Layer 5 of a small transformer language model trained on English Wikipedia (10 layers, counted from 0, width 128). Numbers have three digits each and are written without spaces.
A neuron's activation on a vector x is SiLU(gate . x) times (in . x), where the dot is the dot product.
The model reads these tokens: "|" "\n" "|" " 29" " October" " 2023" " |" " D" "EN" " Party" " Pri" "j"

The vector x that enters this layer's MLP at each token. A number n stands for (n - 500) times 0.0052.
0 "|": 495539611598365465553572630551449535623591601495575465596463660783497481511494435403496597522460202256475380510688510526595487662477520673436488358612433611551646538283554476545367725532500558752427580381100487676437447591609508484664500554557445491402377489484444406443687464423525326472629394524559579194481612585497405474346264524343493481464517306377299453268385507552408601463533
1 "\n": 419489630587628537491462485530499544562503532590364408512621515659640356411497500341492508609414176225550286504568451541490525578549597690302659489467468908765683484288470463524268625595327881812506462480527555819515415594482654486425546562442505524515426504469546444533541363474561442418403488504528578374571520678589535427443493525397396474480552355492372480421419470557415470833633
2 "|": 534483507599405529576480609594449485516571572418543522619613665615534509424559328393477541526599223269478426543596574473477523678593545669457534342529470675596552524322605474587351695524471561759474553365085514656408391452485576626501537455521466447460349386469498383481602401365494373493663446559509503347519596605516592556411298471387399500542442179425353398421466491595509611605495
3 " 29": 441553412759341596489377420659666686498475491602465646468611363668581332285429519611437501451389294490406415425589509439449521565419339497494523185402531697493743550456531483393411835685464481580464497247371490763420570599582593684420400436378393608502591597635556448374508359617460445495387635408523446237471466524470643520377532404389445627559486195535446463518312485464387790410731
4 " October": 392386417642466500520387354598769436449629486619349545495328546610263416316621372623325531471492372433448371527674420576552580344463312512479551591447583561607418512231565558569339810554510600723478439409332471664433355391559480507660419291598400462519542508449493443638570463394455329589452633473426406196358511236321529433149585265457394640142508210397443673645292399600348515485538
5 " 2023": 707463620654472618526526370709537739537481641660315420352452502543414260297385340437423585488346178521431376523400508488498348460473297548520508233364634434448612565325613394452578553604599551554476541440387385786604518549629489541572447335426315740477636529637469434509627338523442456623445337454554483023460636461534548497365582268432371468692692318311445644448389440606309433449599
6 " |": 476496447448588510568471530628467619457620564578484599514378552611434477394509463349447579431576408396539438504560600565577479572695565594526527377450602522567562492323686486528368655600451517595593459427088440744508393475519544631437546271500459572487486474471530414499504519422452384491866505501418460325492600507410547540466444457313377356567571282426478439404460503621432560527564
7 " D": 484470383462406454374506333512480659353514397787608459570585550557474316368318451406100742667356307678472460660546478779581514369586621495578626580490539503717790406488495483490277718520376500406442592429615409670430437647365643533448417550653470582527352645644414341466488547409730521407548560734503469447671624519486389574285380455591409528276610403415428540337541518447304516516696
8 "EN": 560386639744711473433414463593602568515533514788576644301836598643572576232437525624369522463468351513378465351540307505641507520544751410494663406865485399558574383330555501723448821629544420598705576465431552710503573482529633673425522138663380466446428520539345366582474521606669479469390464624520657334547642339586371317229419422769395509579471389269522603469447475730533377534544
9 " Party": 495393501529492510456495495645520483417562511540418399284623482555433611358387392362373683656199439551356344584496327629366370436507732468563768596594429726752537482389560251661530682466642424368469371542326671702512607534480764628737532360619346589323567629559247381713488358566435572418534577483524551374779395459446286517365708495491413445376587516359501444465424415321368544341622
10 " Pri": 503510622575439486483419501559674517620538420580412446432243669678394332457541459290315570606212400571620539322444494706494656530214592583562416608479546631559395455131272523498542833546350452391410570638559477649544441567506546688391493272462343723709326805680251333462570474556458696374607584432505692572593643456182275446549479377466310446825568536640600478607436502525572436561536
11 "j": 400479688486459668383762387245554518469424467645561550480485532475500584393398542308309479407449388476395662591453632589705276454432706499778650624581561573621587450137504709474680844489393434340565317585526428586386642278619341335487507394617418711496561555397505495636554543444537437645589448614347558513736494315639646617245524538641607526570238470300297324356461703600687664405747

Each question shows the input weights of one neuron of the MLP. A number n stands for (n - 500) times 0.00087.

n12 gate: 578521327537615497532567559450544506473482532405439447580562468706709468497609614491460559355446475606436555568604561349401644620443347331720524500573407394394531382494331521612587478616447616400521444572593441549500576574459418506340567491587656497607558203536555644503430748479388467405575584374267545595444581525364620316543621446359485345551546359431500681530414452456462364590641
n12 in: 322519471571578631526503407528562416491569691525576508424381469630624529461492590595448725378562363412453489459489612492369556477435280314565521535406420602543401484634526522405823528497537495417551581515472524495445404587510351436591534654663539353585456620571560519610503601505625417387542457569523508487485454665540469440485525516542432500663474410422405484614360425596601431465579
Its two highest activations, in order, are on tokens 9 " Party", 7 " D"

n179 gate: 374627391464645491647660614382385551420335289558491439660423642494526593581599573542597488349450486484574570503351609286503565449669447418509600689638388407472455346465558615672537512494433540309482602438597398358640385532477551319521653602448587426637509422494609558593527441512562601421508556639481456585315356540578543494635447488255570307580341468475530527599398461497506500508571
n179 in: 511440548631536449443379523609598349630643542497343660301451375559547539583487598573473458658447418429517560432526429665623487563346490561581408465401516424442533563680549565342379453492589513436572599546659574466487629440544599551555422322492544403379606565508350659536492508526414380639592441500515391520488687582366378495454490594553552489535497657469462530427553505386428597397372
On which three tokens does it fire most, strongest first? 2 "|", 1 "\n", 7 " D"

n10 gate: 578529520706575675663509481406478631529408413470503568716709444311560528582636535389491366497533500595420610568400515400598526591713516326552506429476324325511563424401595488491372476311517439430503644395438477517458479534492549431417604597302531314488456562343509533475582530443561387571403538591667471528554556396602522348679300410587429647399397463491444465646486413567560497357503
n10 in: 587305524541545503516489353430500565424404448519585500664619350389429402493571357358445511435421575569450580574330464385403578549523533439421596399440385429431623460445623497475442525540534391447419537449340587578366356513422500505437455691401553425492338552537357445390547424466574449395407452451576463382395442404551551500543430324635423456339508412430413489443208473563553511431342
It fires most on token 2 "|"

n233 gate: 431469419405519445494627543500538664452446447716448461408565511627615485431597586500534390489633570583556593617390685374422515781462526396250497511596350538609529352432515639625363632584438683451404435589591547428441465314322555621389456377509624394576660474405361529677445449500509467525463530537332599656545685534430604608600446588333494463355295492582451475585360506526500387455702
n233 in: 448483506446665433470582607719376702415511511491554522632557540497459396388514583424494453540547617651539466611481286462520475519544484478690630600574695522426614585421443651341474384431333670452455568649447481533519398495568520577586522453344495491400497413310534435625409439437686444571510441550476420532565560409738420356460534427477599370355433379555415568404489447348459547601462
Its two highest activations, in order, are on tokens 1 "\n", 11 "j"

n171 gate: 623560528382553451545503507600458573439500500432456693391433491552396513394508405396461607539608569495481598592497455422443523505560417383462658635437518487451524500404560416545463647637424465281713437429422581520598406369415596478252530358319497572495555468513387406673510373633551533521560536400435503409505542353678574500595572391452523471505438488634461521458437482468562543609349
n171 in: 534326478478374492547503477707702549558519650791431623551453560494423503465349470398489642447523384543530358611586558645549633580566605551483511480546505468418423627436589409528400452538516555316614572606645489498420480389613609580517405466445537635605550508529456442415475395542523329436512516407367446394430585458486557666358654557477378409511401551511357616374327481492500516562548
Its two highest activations, in order, are on tokens 6 " |", 5 " 2023"

n223 gate: 671489350332377390305492520564417460459447315445540429493601363614697408438693493402357496500470700481550566585482548290561622575799544479425543328595235325521551634756497412608289575422461608380550598545506443512496274546319572565460269462438827530530577312557607532370368429310384644390537568609402404662573705357540699350613493413294683321335503487657551661482528489381369606516534
n223 in: 573366621507503497292402473403577391619516478369633557462479687527531481369400422536448554677611432667642605559468324487541503503658443614420332545527408541555464409725258379470454470449484503662586647515698321358525560503364661628670488480445612487537565577667490616391406420616433561490307647567465452619601731516439466494542548478443541419372200610567396708390453612652493516517500
On which token does it fire most, and how strongly? 7 " D", at about 0.42

n191 gate: 688574417693419352542722459469537484503572311506363527458518584563577471364585602437247273444656508632525550580479470653465430508614451455537580520443452394459531450447432337380486621620386573432427540593507492428561506384649451626503432565526484402435508497700506466577431540574428646536505492495385621461407503453603435448474614524500487382419539517663492483522495568576447652436712
n191 in: 492451419414476571532471591649532459511424470386567387580689595521435512377470297570567457464559538432623440503462477402612518495644517523556482493535530597522575398498362619418437407435403498541340483456425372411321593590337605481513451545552642658388355443500516502547622625647442497435493513485447571636552571451283629581563559571420465570497510631463544635508420518586323495572511
It fires most on token 7 " D"

n205 gate: 684445487508517418607656447548500465551503508399590569616448564644647521549644621582475505550686380547550426574479396607412438584585556577421476419452361275503304584479508426444387704540476614481511644585414508544455655350419495515407456340417469661390511386429489538484361444547566428492611495485567572518540784566395531469467528530307526399500410517486367492362497454354469463547545
n205 in: 567675572508522350526608669511580465564548518431552447540486493435582603529595500486686582584638535543465280514338470413465339480653637569430495508392393385574579587516435527556514564338400627478513432559472455573484514432388365462539654447352500600435451536474668471471560424398712438536509479756585625523560599522513441325372482586472666552465503517433378505492600532458690532436511
On which three tokens does it fire most, strongest first? 0 "|", 2 "|", 1 "\n"

n174 gate: 595570431545303657554485466642425408600631470350461524478500390520546500525497503450576522446631641392400486557672398460456547419465403451491620453342530656358668624668438415403346595618519388494596562342433609460432387413446606563424468416433514632581475457358681586473559442527589613458452442411358459540426679361586627583558477334503381536472630388402506379506549472446353563422523
n174 in: 562453368461422544568805533472628546360363489508651492505550550420590556574532594552464513452517530395515597329465506263403395418554495508497404472440519482469482563585579437324572624484611417556433519544456593518407582452552514402655550672435688676588599505282420589394517370569544559500481505431406473474563596425435513636680437581444550431492578488480549701577574508345427609664582
On which three tokens does it fire most, strongest first? 8 "EN", 10 " Pri", 3 " 29"

n120 gate: 494360455421584506439428374541520401571390369582542476535513347424471435574567598488476429797506608593625653583644460381697366480478480462531538573506470366330636497605329531404435618621450457321521500531631474508573622553407581323479506478367591348497613465559460585465454425442469578531265279474493512743456664445521497471605718563509638491437448419565539579648409653381425497587478
n120 in: 459344542330471470395413425648522509590447461494630439508454410539289305474378538330347578632473616578589555567657442402559460616387580508458548322650387525497627531450368352388477595559444412432486359492353361619456497503467457468515503601445428471578451440475497394259500450461530511570390421449587703579516494561540462470392715474651570569443554351444382569483383605596544366607539
It fires most on token 7 " D"